Layer 2 of a small transformer language model trained on English Wikipedia (8 layers, counted from 0, width 64).
A neuron adds its activation times its output weights to the MLP's output. To switch it off is to set its activation to zero at one token and run the rest of the model.

Output weights of the MLP neurons that the questions are about. A number n stands for (n - 500) times 0.0008.
n9: 482 469 487 412 580 472 611 445 582 622 482 414 333 444 545 484 738 476 695 330 473 592 567 256 447 391 587 487 354 432 352 570 529 591 697 488 443 476 512 675 411 743 480 496 377 469 532 551 572 475 399 651 438 623 585 526 406 384 378 511 608 332 465 539
n18: 525 463 475 665 438 601 512 757 404 529 524 489 469 612 493 356 654 674 450 309 718 592 463 558 581 585 540 652 458 643 455 550 448 382 410 458 562 542 461 384 545 651 568 490 442 499 677 622 595 526 561 455 504 651 484 573 590 417 291 382 295 580 656 506
n29: 443 358 310 592 432 523 363 340 644 425 504 23 462 591 600 533 487 460 560 461 518 509 482 465 567 508 535 612 517 496 645 491 521 479 585 565 531 368 609 380 404 516 526 383 441 502 578 561 503 426 431 534 551 653 411 666 418 485 506 436 382 523 529 485
n33: 677 524 532 568 624 496 573 541 448 548 377 503 425 690 358 479 526 597 457 597 374 518 377 397 595 504 611 652 381 391 504 415 413 580 364 587 456 544 430 585 638 559 559 637 601 417 483 671 534 382 495 359 415 417 648 287 359 431 460 618 412 676 489 608
n34: 469 354 489 544 555 566 577 665 549 318 441 467 322 521 398 395 591 584 604 349 551 430 400 450 468 398 365 426 621 408 370 485 462 504 466 380 408 489 398 489 462 570 513 516 682 400 554 447 539 716 562 484 512 508 200 437 434 538 523 544 492 422 466 682
n36: 674 643 607 371 546 375 583 452 542 599 581 500 534 544 642 274 574 463 502 663 433 278 487 487 424 453 566 314 663 522 505 612 565 461 551 598 612 408 577 465 482 619 543 563 445 592 520 508 509 660 502 505 560 410 556 475 684 426 452 373 464 379 356 475
n44: 617 512 514 444 589 601 485 572 434 558 455 491 433 583 453 441 498 570 600 539 450 675 369 535 648 498 341 439 385 495 656 378 226 407 609 531 386 567 410 456 406 469 391 385 620 589 431 438 547 525 562 487 648 555 472 360 497 418 387 661 381 596 389 571
n55: 614 503 661 532 422 495 357 355 228 623 426 494 625 445 545 635 438 550 400 477 523 599 472 514 389 626 588 255 703 488 468 446 322 433 401 712 493 485 598 478 718 432 394 394 537 652 696 586 572 601 477 544 366 467 539 693 634 534 483 587 456 611 524 531
n71: 584 729 443 620 472 460 493 516 478 481 632 475 427 478 484 421 586 579 313 502 481 676 510 522 407 639 652 397 543 439 394 427 551 382 566 321 364 502 522 383 528 491 464 471 568 585 535 448 619 429 629 434 547 483 515 310 563 392 403 543 514 654 298 626
n73: 502 584 463 490 520 601 448 531 494 475 611 593 594 470 530 589 384 559 476 384 606 526 629 449 450 529 573 613 676 420 601 663 496 603 444 577 358 509 549 405 541 406 512 452 312 527 330 415 464 186 660 539 511 619 518 557 706 505 553 426 392 497 544 797
n77: 616 392 461 426 599 550 502 456 356 668 446 516 416 528 405 487 391 506 586 508 484 368 513 480 595 434 635 372 559 372 431 478 615 656 286 546 550 527 488 471 632 256 497 511 570 528 454 623 561 350 599 441 438 213 516 635 542 563 549 556 505 608 406 324
n132: 564 633 390 582 409 551 718 461 364 468 457 583 484 405 413 163 352 408 358 442 501 671 521 529 436 509 619 483 430 665 357 718 499 479 561 620 308 385 480 592 563 362 677 563 464 474 426 425 422 494 446 413 472 379 367 649 503 654 281 463 633 424 449 501
n148: 396 476 669 384 457 487 332 601 459 578 713 436 411 438 442 339 222 423 610 501 535 490 455 413 353 501 532 550 513 563 612 443 496 627 335 622 412 521 582 481 692 523 400 411 383 563 229 346 632 409 564 520 476 472 612 453 525 469 659 566 481 593 464 463
n157: 364 415 549 402 538 421 386 574 534 599 562 460 609 540 654 625 511 294 443 428 380 415 532 563 529 359 623 381 504 471 388 583 458 265 637 654 675 553 500 481 701 533 567 553 505 629 587 462 619 646 577 499 433 443 336 384 451 586 576 577 538 441 441 403
n165: 301 598 400 467 292 585 587 333 509 550 363 290 580 470 771 384 463 629 382 464 674 379 684 424 489 696 545 607 695 616 406 822 566 701 608 446 338 385 620 838 533 190 621 371 354 747 661 411 463 624 516 571 374 492 708 382 710 497 478 476 397 663 445 420
n177: 437 494 527 694 664 405 501 464 382 487 596 422 552 386 469 434 653 519 454 446 377 475 694 451 608 511 608 321 539 528 488 503 580 451 495 716 377 412 602 496 552 493 425 527 400 578 656 527 631 715 345 433 503 418 512 674 657 563 401 592 578 441 545 511

Each question names a token from some text and the token that comes next. It shows the activations a of the neurons there, in the order above. A number n stands for (n - 500) times 0.0097.

Then comes g, the gradient of the next token's log-probability with respect to the MLP's output, scaled to length 1. A neuron's effect is roughly proportional to its activation times (output weights . g). A number n stands for (n - 500) times 0.001.

" were", then " due"
a: 474 423 512 515 497 496 491 490 461 472 499 502 504 542 492 329
g: 537 381 603 421 302 421 515 587 537 485 564 468 641 417 341 666 588 449 596 310 667 383 596 438 450 464 407 600 491 462 767 794 492 590 374 585 627 541 552 572 420 427 241 671 683 276 439 369 251 724 483 632 772 576 416 347 459 493 435 458 432 617 486 473
Which two neurons, each switched off alone, lower its probability most, in order? n177, n71

" Bob", then "by"
a: 500 458 513 541 512 549 487 503 498 501 745 504 486 490 484 523
g: 672 463 628 499 533 599 508 542 505 542 507 360 426 390 620 434 383 488 276 307 558 646 298 473 630 593 528 609 520 549 537 392 430 571 446 482 664 799 489 547 537 177 695 553 575 625 586 118 294 523 601 307 393 527 551 670 515 451 542 322 470 614 639 433
Which neuron, switched off, lowers the next token's probability most? n77

" of", then " B"
a: 505 646 496 493 485 554 518 487 477 472 518 550 500 544 473 491
g: 474 585 383 343 531 610 424 581 521 354 283 396 711 527 612 351 498 484 494 626 584 602 434 707 352 406 547 397 536 772 579 523 570 472 563 436 525 453 545 570 258 668 772 396 393 637 503 337 748 285 619 679 532 361 503 579 705 424 563 560 673 595 344 397
Which neuron, switched off, lowers the next token's probability most? n36

" performed", then " at"
a: 498 525 507 539 494 503 470 500 486 499 508 661 540 543 485 394
g: 705 533 685 409 258 570 445 562 631 539 457 374 398 315 323 399 577 463 550 482 380 558 413 687 345 482 464 308 409 333 510 359 486 562 772 243 454 471 550 711 386 271 727 691 615 388 563 454 501 522 571 504 285 382 653 484 571 536 415 560 645 414 606 583
Which two neurons, each switched off alone, lower its probability most, in order? n132, n177

"stant", then "ine"
a: 464 492 510 500 411 513 501 545 485 501 749 516 485 506 467 503
g: 213 635 581 217 679 420 435 524 428 467 255 652 664 573 405 432 517 643 276 482 849 536 445 429 494 667 540 508 714 254 446 477 543 463 502 551 464 290 503 571 324 448 464 429 514 601 626 601 410 650 456 497 510 528 427 484 387 621 327 553 580 319 458 639
Which neuron, switched off, lowers the next token's probability most? n55

"St", then "ri"
a: 499 536 484 523 507 506 510 517 498 506 529 465 513 492 488 495
g: 681 405 660 449 535 655 601 511 666 569 476 408 712 363 604 766 333 351 394 499 523 537 435 320 641 441 382 515 625 569 488 456 192 613 678 456 413 459 422 452 342 403 651 557 537 415 616 737 713 559 353 471 386 475 692 534 354 560 577 523 362 527 712 324
Which neuron, switched off, lowers the next token's probability most? n132

" title", then "),"
a: 495 547 485 505 499 480 476 538 502 502 494 519 573 464 475 469
g: 306 650 449 525 498 518 407 538 435 747 139 462 683 520 459 497 466 684 284 580 463 505 324 485 280 572 422 545 383 401 447 551 455 292 262 685 316 569 505 423 545 617 490 407 570 606 594 774 814 621 487 442 616 601 491 513 437 564 588 627 459 497 547 509
Which neuron, switched off, lowers the next token's probability most? n55

" pro", then "gress"
a: 503 525 481 493 486 505 518 508 497 469 497 507 503 509 500 515
g: 392 220 952 677 537 529 576 471 488 703 460 595 430 422 674 375 398 685 467 336 650 595 492 455 582 727 288 504 477 345 731 484 474 414 637 539 369 522 550 502 512 634 511 636 384 407 514 454 514 537 571 443 615 524 555 454 283 473 527 294 506 344 620 512
Which neuron, switched off, lowers the next token's probability most? n18

"ment", then ".\n\n"
a: 504 490 492 506 478 434 503 502 504 411 502 517 550 411 485 495
g: 650 476 561 484 477 306 606 646 370 375 369 391 657 537 337 600 469 460 644 328 509 439 507 543 621 677 470 477 581 344 503 550 432 570 527 287 665 638 598 714 679 232 469 638 533 371 637 706 522 723 506 603 542 484 466 200 619 332 553 312 473 574 433 317
Which neuron, switched off, lowers the next token's probability most? n73

" With", then " the"
a: 491 469 514 498 509 478 524 530 506 501 501 500 497 473 473 529
g: 591 571 415 566 437 500 523 320 450 479 419 464 467 590 427 435 646 202 432 407 346 479 520 543 606 389 427 784 533 519 531 562 479 552 450 233 519 430 250 787 480 614 420 421 445 392 585 812 331 406 647 447 633 504 379 320 530 660 295 350 458 416 695 576
Which neuron, switched off, raises the next token's probability most? n55

" ", then "2"
a: 488 479 509 482 468 489 503 612 491 501 481 500 517 527 490 506
g: 418 732 736 573 520 355 499 536 615 451 498 349 601 479 543 547 488 474 712 634 417 541 198 677 299 387 557 577 500 431 729 475 671 549 265 498 603 291 416 610 487 432 540 557 255 415 581 674 397 624 353 494 266 390 512 696 395 351 522 465 553 507 549 646
Which neuron, switched off, lowers the next token's probability most? n55

"el", then " H"
a: 505 462 501 493 492 477 505 486 499 501 498 492 478 499 489 521
g: 534 458 566 566 305 604 412 447 348 484 457 387 499 548 456 660 647 537 508 484 422 542 455 627 530 689 472 690 496 420 566 604 698 493 677 563 393 392 588 450 412 507 394 472 503 130 721 786 714 392 527 638 461 505 480 581 439 655 114 641 604 417 375 419
Which two neurons, each switched off alone, lower its probability most, in order? n148, n36

" system", then " remained"
a: 514 506 499 500 515 516 471 478 500 470 506 499 459 432 497 495
g: 627 543 517 658 428 694 465 630 428 632 452 262 440 206 609 476 524 578 470 678 388 387 471 394 632 461 340 430 630 619 584 489 277 660 425 700 215 416 568 717 453 652 419 529 529 442 655 528 543 395 582 817 643 528 569 375 617 377 441 339 496 447 463 494
Which neuron, switched off, lowers the next token's probability most? n157

",", then " Jo"
a: 526 508 529 503 486 510 474 501 453 501 495 508 487 500 501 535
g: 421 630 355 452 629 556 428 265 451 394 477 493 476 406 608 745 761 569 275 408 293 540 608 345 397 430 420 589 517 763 524 650 482 608 530 497 512 355 364 346 401 749 404 569 480 419 453 568 517 817 338 461 519 509 577 749 456 360 481 492 411 660 588 587
Which neuron, switched off, lowers the next token's probability most? n177

"es", then " and"
a: 502 474 491 529 491 489 507 496 502 534 467 506 500 424 500 495
g: 497 578 522 571 423 560 588 285 469 362 602 222 372 336 667 529 536 510 500 705 349 460 370 559 529 651 437 637 406 511 339 354 272 837 349 449 674 423 393 502 328 570 334 502 404 528 342 486 434 644 310 480 449 661 605 500 664 539 326 673 466 558 344 513
Which neuron, switched off, lowers the next token's probability most? n157

"t", then "ion"
a: 500 494 486 511 501 455 424 458 497 516 489 497 477 502 499 492
g: 490 373 774 515 402 522 649 525 706 524 450 520 598 539 419 471 419 663 652 176 411 467 585 409 272 523 683 484 624 597 611 253 701 638 504 566 586 532 539 624 778 602 494 482 675 565 569 284 453 436 508 609 543 464 296 586 578 438 532 497 527 663 743 604
Which neuron, switched off, lowers the next token's probability most? n44

" current", then "s"
a: 501 532 494 510 503 529 469 473 491 447 514 517 511 540 477 502
g: 513 506 536 560 611 432 411 586 555 680 544 419 333 411 548 571 812 574 516 250 409 627 460 532 550 545 474 484 505 458 476 535 457 575 475 405 640 407 329 512 578 461 432 319 124 661 522 567 566 692 707 531 410 315 257 476 805 584 364 329 577 687 466 566
Which two neurons, each switched off alone, lower its probability most, in order? n18, n157

"4", then " via"
a: 461 558 463 492 489 522 494 506 452 510 510 500 496 492 490 510
g: 496 457 634 496 506 514 646 382 496 682 372 498 450 476 493 670 422 493 654 441 423 541 445 829 512 794 327 431 379 225 426 587 556 395 507 495 386 491 266 500 556 664 630 408 803 353 312 521 610 373 543 372 436 456 508 684 718 555 479 536 740 505 449 474
Which neuron, switched off, raises the next token's probability most? n18

"O", then "B"
a: 524 525 433 512 472 491 538 494 495 493 509 512 500 499 499 503
g: 449 557 764 479 575 612 722 300 594 397 465 611 522 650 370 432 429 505 315 560 520 480 496 544 572 485 399 360 743 753 645 260 512 546 554 416 511 258 661 405 357 473 616 431 695 494 647 528 566 378 648 519 384 498 740 308 444 498 510 572 474 369 339 279
Which neuron, switched off, lowers the next token's probability most? n29

"y", then " He"
a: 498 456 489 510 492 498 477 473 472 559 497 505 531 372 508 473
g: 449 436 464 417 326 394 460 627 601 462 510 568 564 546 750 263 407 589 392 562 399 249 321 531 542 667 481 737 683 397 544 276 586 481 316 506 425 425 750 421 597 495 344 263 552 620 514 652 548 502 548 601 430 394 378 500 531 355 496 589 446 186 421 332
Which neuron, switched off, lowers the next token's probability most? n148

" All", then "M"
a: 473 496 458 489 542 467 507 504 471 499 495 503 497 501 494 485
g: 476 685 614 429 414 348 552 525 538 609 306 777 651 656 476 447 494 526 295 413 454 589 506 702 598 500 346 395 423 526 578 558 504 506 490 418 457 709 455 477 362 380 314 457 644 464 492 678 690 432 548 681 494 531 662 601 755 411 856 637 680 541 669 506
Which neuron, switched off, lowers the next token's probability most? n29

" we", then "ak"
a: 525 496 494 491 447 603 500 505 506 522 504 541 501 487 503 494
g: 520 655 466 749 712 514 517 445 834 656 485 630 579 346 449 563 700 688 312 643 512 512 561 413 552 302 335 558 598 495 720 685 579 427 576 495 531 478 672 484 543 694 450 568 516 620 544 618 572 428 498 297 470 502 645 437 639 523 555 387 349 777 439 658
Which neuron, switched off, raises the next token's probability most? n132

" quarter", then "-"
a: 499 478 498 516 607 503 491 498 490 511 501 508 499 501 452 499
g: 450 512 365 356 293 752 641 308 345 409 560 483 467 669 447 545 698 401 780 562 458 362 539 459 460 484 543 482 448 288 464 505 283 439 449 616 619 474 426 152 629 526 471 349 602 511 242 305 602 485 601 685 541 384 507 387 486 527 514 566 476 628 642 661
Which two neurons, each switched off alone, lower its probability most, in order? n34, n165

" s", then "ometimes"
a: 492 465 482 500 491 458 511 515 504 506 504 523 499 499 317 502
g: 463 382 369 671 289 483 547 533 466 347 618 637 222 508 377 585 721 356 644 480 669 538 550 499 409 624 454 523 490 571 538 328 633 510 582 295 517 373 453 576 447 373 537 631 577 625 413 468 649 387 640 476 446 347 455 699 523 572 255 889 413 618 562 349
Which two neurons, each switched off alone, lower its probability most, in order? n36, n165

" Win", then "ston"
a: 502 470 494 505 497 578 500 541 496 507 494 530 451 501 504 503
g: 521 619 636 290 632 486 556 244 530 633 247 465 456 619 623 601 696 478 459 437 341 583 552 579 374 469 709 381 713 464 505 687 602 438 642 369 485 366 581 623 311 353 250 388 488 489 425 363 464 455 559 750 674 515 294 289 489 466 506 380 584 541 495 405
Which neuron, switched off, lowers the next token's probability most? n36

"ure", then " of"
a: 511 483 468 509 554 486 440 480 468 535 487 517 620 423 498 484
g: 356 584 537 472 562 555 380 520 521 422 748 648 299 636 486 532 475 394 409 401 679 699 445 397 435 342 479 361 338 545 638 572 650 617 680 546 594 465 621 553 419 582 731 458 313 539 421 289 601 736 762 619 571 478 456 441 598 543 621 702 420 678 740 565
Which neuron, switched off, lowers the next token's probability most? n148

" released", then " on"
a: 502 408 501 534 497 463 486 502 467 502 515 640 568 500 492 482
g: 556 477 523 329 309 391 692 616 607 529 686 397 457 237 311 477 526 594 752 571 371 495 593 635 520 462 488 446 338 504 478 349 505 643 871 351 405 397 464 390 407 467 758 500 660 456 503 398 674 495 623 528 389 577 643 661 417 550 612 585 615 562 615 328
Which neuron, switched off, raises the next token's probability most? n33

" adv", then "is"
a: 502 405 496 499 499 455 505 547 528 475 486 500 505 503 496 490
g: 405 463 784 560 566 417 534 297 503 546 595 719 669 138 625 283 605 544 673 577 528 354 422 481 321 612 557 648 356 424 503 426 515 526 588 440 490 473 654 667 680 625 560 437 446 399 473 690 607 400 296 532 407 319 315 490 484 585 346 402 463 508 520 305
Which two neurons, each switched off alone, lower its probability most, in order? n18, n73

"a", then "os"
a: 489 446 500 488 494 503 483 476 453 338 495 517 505 504 513 491
g: 515 554 389 294 323 302 598 496 435 550 447 494 418 662 514 713 525 637 617 271 643 448 563 513 665 611 375 651 427 710 280 410 456 607 352 788 634 317 446 433 509 379 644 522 527 524 503 571 323 581 501 638 302 586 635 179 560 559 493 554 431 460 373 475
Which neuron, switched off, lowers the next token's probability most? n71

",", then " pre"
a: 489 523 513 501 483 472 490 506 365 499 499 529 497 504 497 515
g: 360 617 490 578 374 573 554 294 484 345 287 621 492 577 572 175 368 582 406 272 461 443 597 543 448 555 500 431 439 328 609 684 428 494 461 370 451 333 325 333 537 544 294 491 483 419 429 456 539 418 396 413 791 337 298 494 769 682 418 420 452 603 366 458
Which neuron, switched off, lowers the next token's probability most? n132

",", then " Fre"
a: 520 513 525 500 482 505 480 500 449 506 490 518 487 502 502 528
g: 627 553 415 504 522 752 357 129 548 425 328 401 569 625 728 575 555 354 370 521 514 599 672 516 360 554 632 403 559 697 452 573 517 349 429 413 627 537 449 539 655 736 537 519 564 398 560 499 603 650 508 663 295 448 579 719 322 548 561 287 684 553 408 541
Which neuron, switched off, lowers the next token's probability most? n44

",", then " att"
a: 471 519 519 500 488 469 493 499 325 483 505 517 521 500 501 488
g: 545 645 371 662 342 375 561 287 632 636 426 737 494 564 518 285 568 522 317 417 515 439 659 742 509 586 517 552 515 340 539 630 407 704 610 573 603 184 451 587 427 303 503 472 383 399 628 411 304 448 574 368 460 343 429 452 396 694 428 325 366 582 387 415
Which neuron, switched off, lowers the next token's probability most? n132

"e", then " Cy"
a: 577 472 481 503 515 501 493 488 497 489 485 516 504 486 511 487
g: 498 413 523 440 375 371 594 303 298 441 395 521 452 532 436 543 577 455 575 546 698 557 852 525 543 609 685 777 380 608 615 480 573 498 332 193 300 387 499 504 303 463 467 514 296 454 319 428 531 432 306 569 587 611 429 482 678 559 335 398 629 475 330 496
Which neuron, switched off, lowers the next token's probability most? n9

" just", then " "
a: 404 511 487 504 782 491 476 500 495 489 536 490 625 507 494 482
g: 535 521 604 684 424 390 489 676 460 375 338 465 551 574 468 490 544 350 490 407 491 519 375 771 809 628 484 265 522 614 493 171 732 568 543 609 341 518 472 322 598 678 642 596 378 546 519 617 603 540 379 587 672 463 430 507 719 469 664 420 699 581 426 449
Which neuron, switched off, lowers the next token's probability most? n9

" and", then " Count"
a: 444 510 497 499 492 517 502 498 500 510 504 511 492 477 485 505
g: 575 385 332 644 504 750 303 434 324 614 502 494 519 588 605 567 427 366 263 689 599 458 491 659 445 352 411 490 467 491 508 398 379 501 488 544 608 489 430 992 624 610 475 497 529 489 459 440 482 286 555 359 337 546 485 564 345 465 575 228 461 618 396 362
Which neuron, switched off, lowers the next token's probability most? n9

" |", then " \""
a: 520 496 492 496 495 496 464 507 499 508 494 481 532 484 410 500
g: 702 394 431 498 604 407 333 597 528 328 558 674 531 281 383 579 403 378 537 478 466 403 910 565 523 711 685 564 452 465 469 592 268 848 419 596 623 716 507 446 415 387 363 547 390 452 540 587 523 464 417 409 465 627 382 632 456 595 578 580 473 572 547 324
Which neuron, switched off, lowers the next token's probability most? n165

" brought", then " wind"
a: 502 413 501 531 461 492 479 521 454 495 551 486 583 579 463 251
g: 420 393 444 369 582 478 458 389 229 369 537 390 440 760 633 500 369 473 581 447 543 409 804 503 661 536 562 406 427 720 660 669 446 370 383 398 574 659 539 454 504 635 602 537 632 399 355 502 627 439 159 661 371 314 470 439 556 359 628 507 553 463 275 539
Which neuron, switched off, raises the next token's probability most? n177

" track", then "ed"
a: 500 517 490 544 530 502 467 498 474 506 501 495 533 473 478 501
g: 615 572 480 485 377 768 493 444 714 507 401 583 464 317 620 504 541 432 492 495 423 396 478 637 511 499 434 496 501 729 692 505 451 413 572 795 388 549 605 595 658 607 285 614 620 546 465 454 685 456 694 503 503 509 435 727 113 542 553 423 386 548 607 769
Which neuron, switched off, lowers the next token's probability most? n165

"1", then " ===\n\n"
a: 476 484 453 487 509 506 499 485 504 473 514 522 543 489 486 498
g: 684 390 845 479 568 289 540 565 304 553 514 466 406 762 399 526 305 427 409 401 581 511 528 440 649 485 238 437 471 509 464 579 710 756 604 517 481 639 415 600 345 379 317 651 390 409 491 499 317 573 679 453 325 446 503 476 501 433 520 544 297 700 525 551
Which neuron, switched off, lowers the next token's probability most? n29

" were", then " announced"
a: 465 394 510 522 498 501 497 489 489 477 496 505 504 501 491 364
g: 716 371 585 668 536 390 587 600 634 653 325 563 538 325 604 600 500 276 740 531 388 490 592 410 782 380 397 549 551 467 601 647 536 318 570 553 437 478 439 601 642 456 505 649 549 432 511 382 742 597 428 630 428 626 462 630 320 396 678 691 751 646 559 421
Which neuron, switched off, lowers the next token's probability most? n18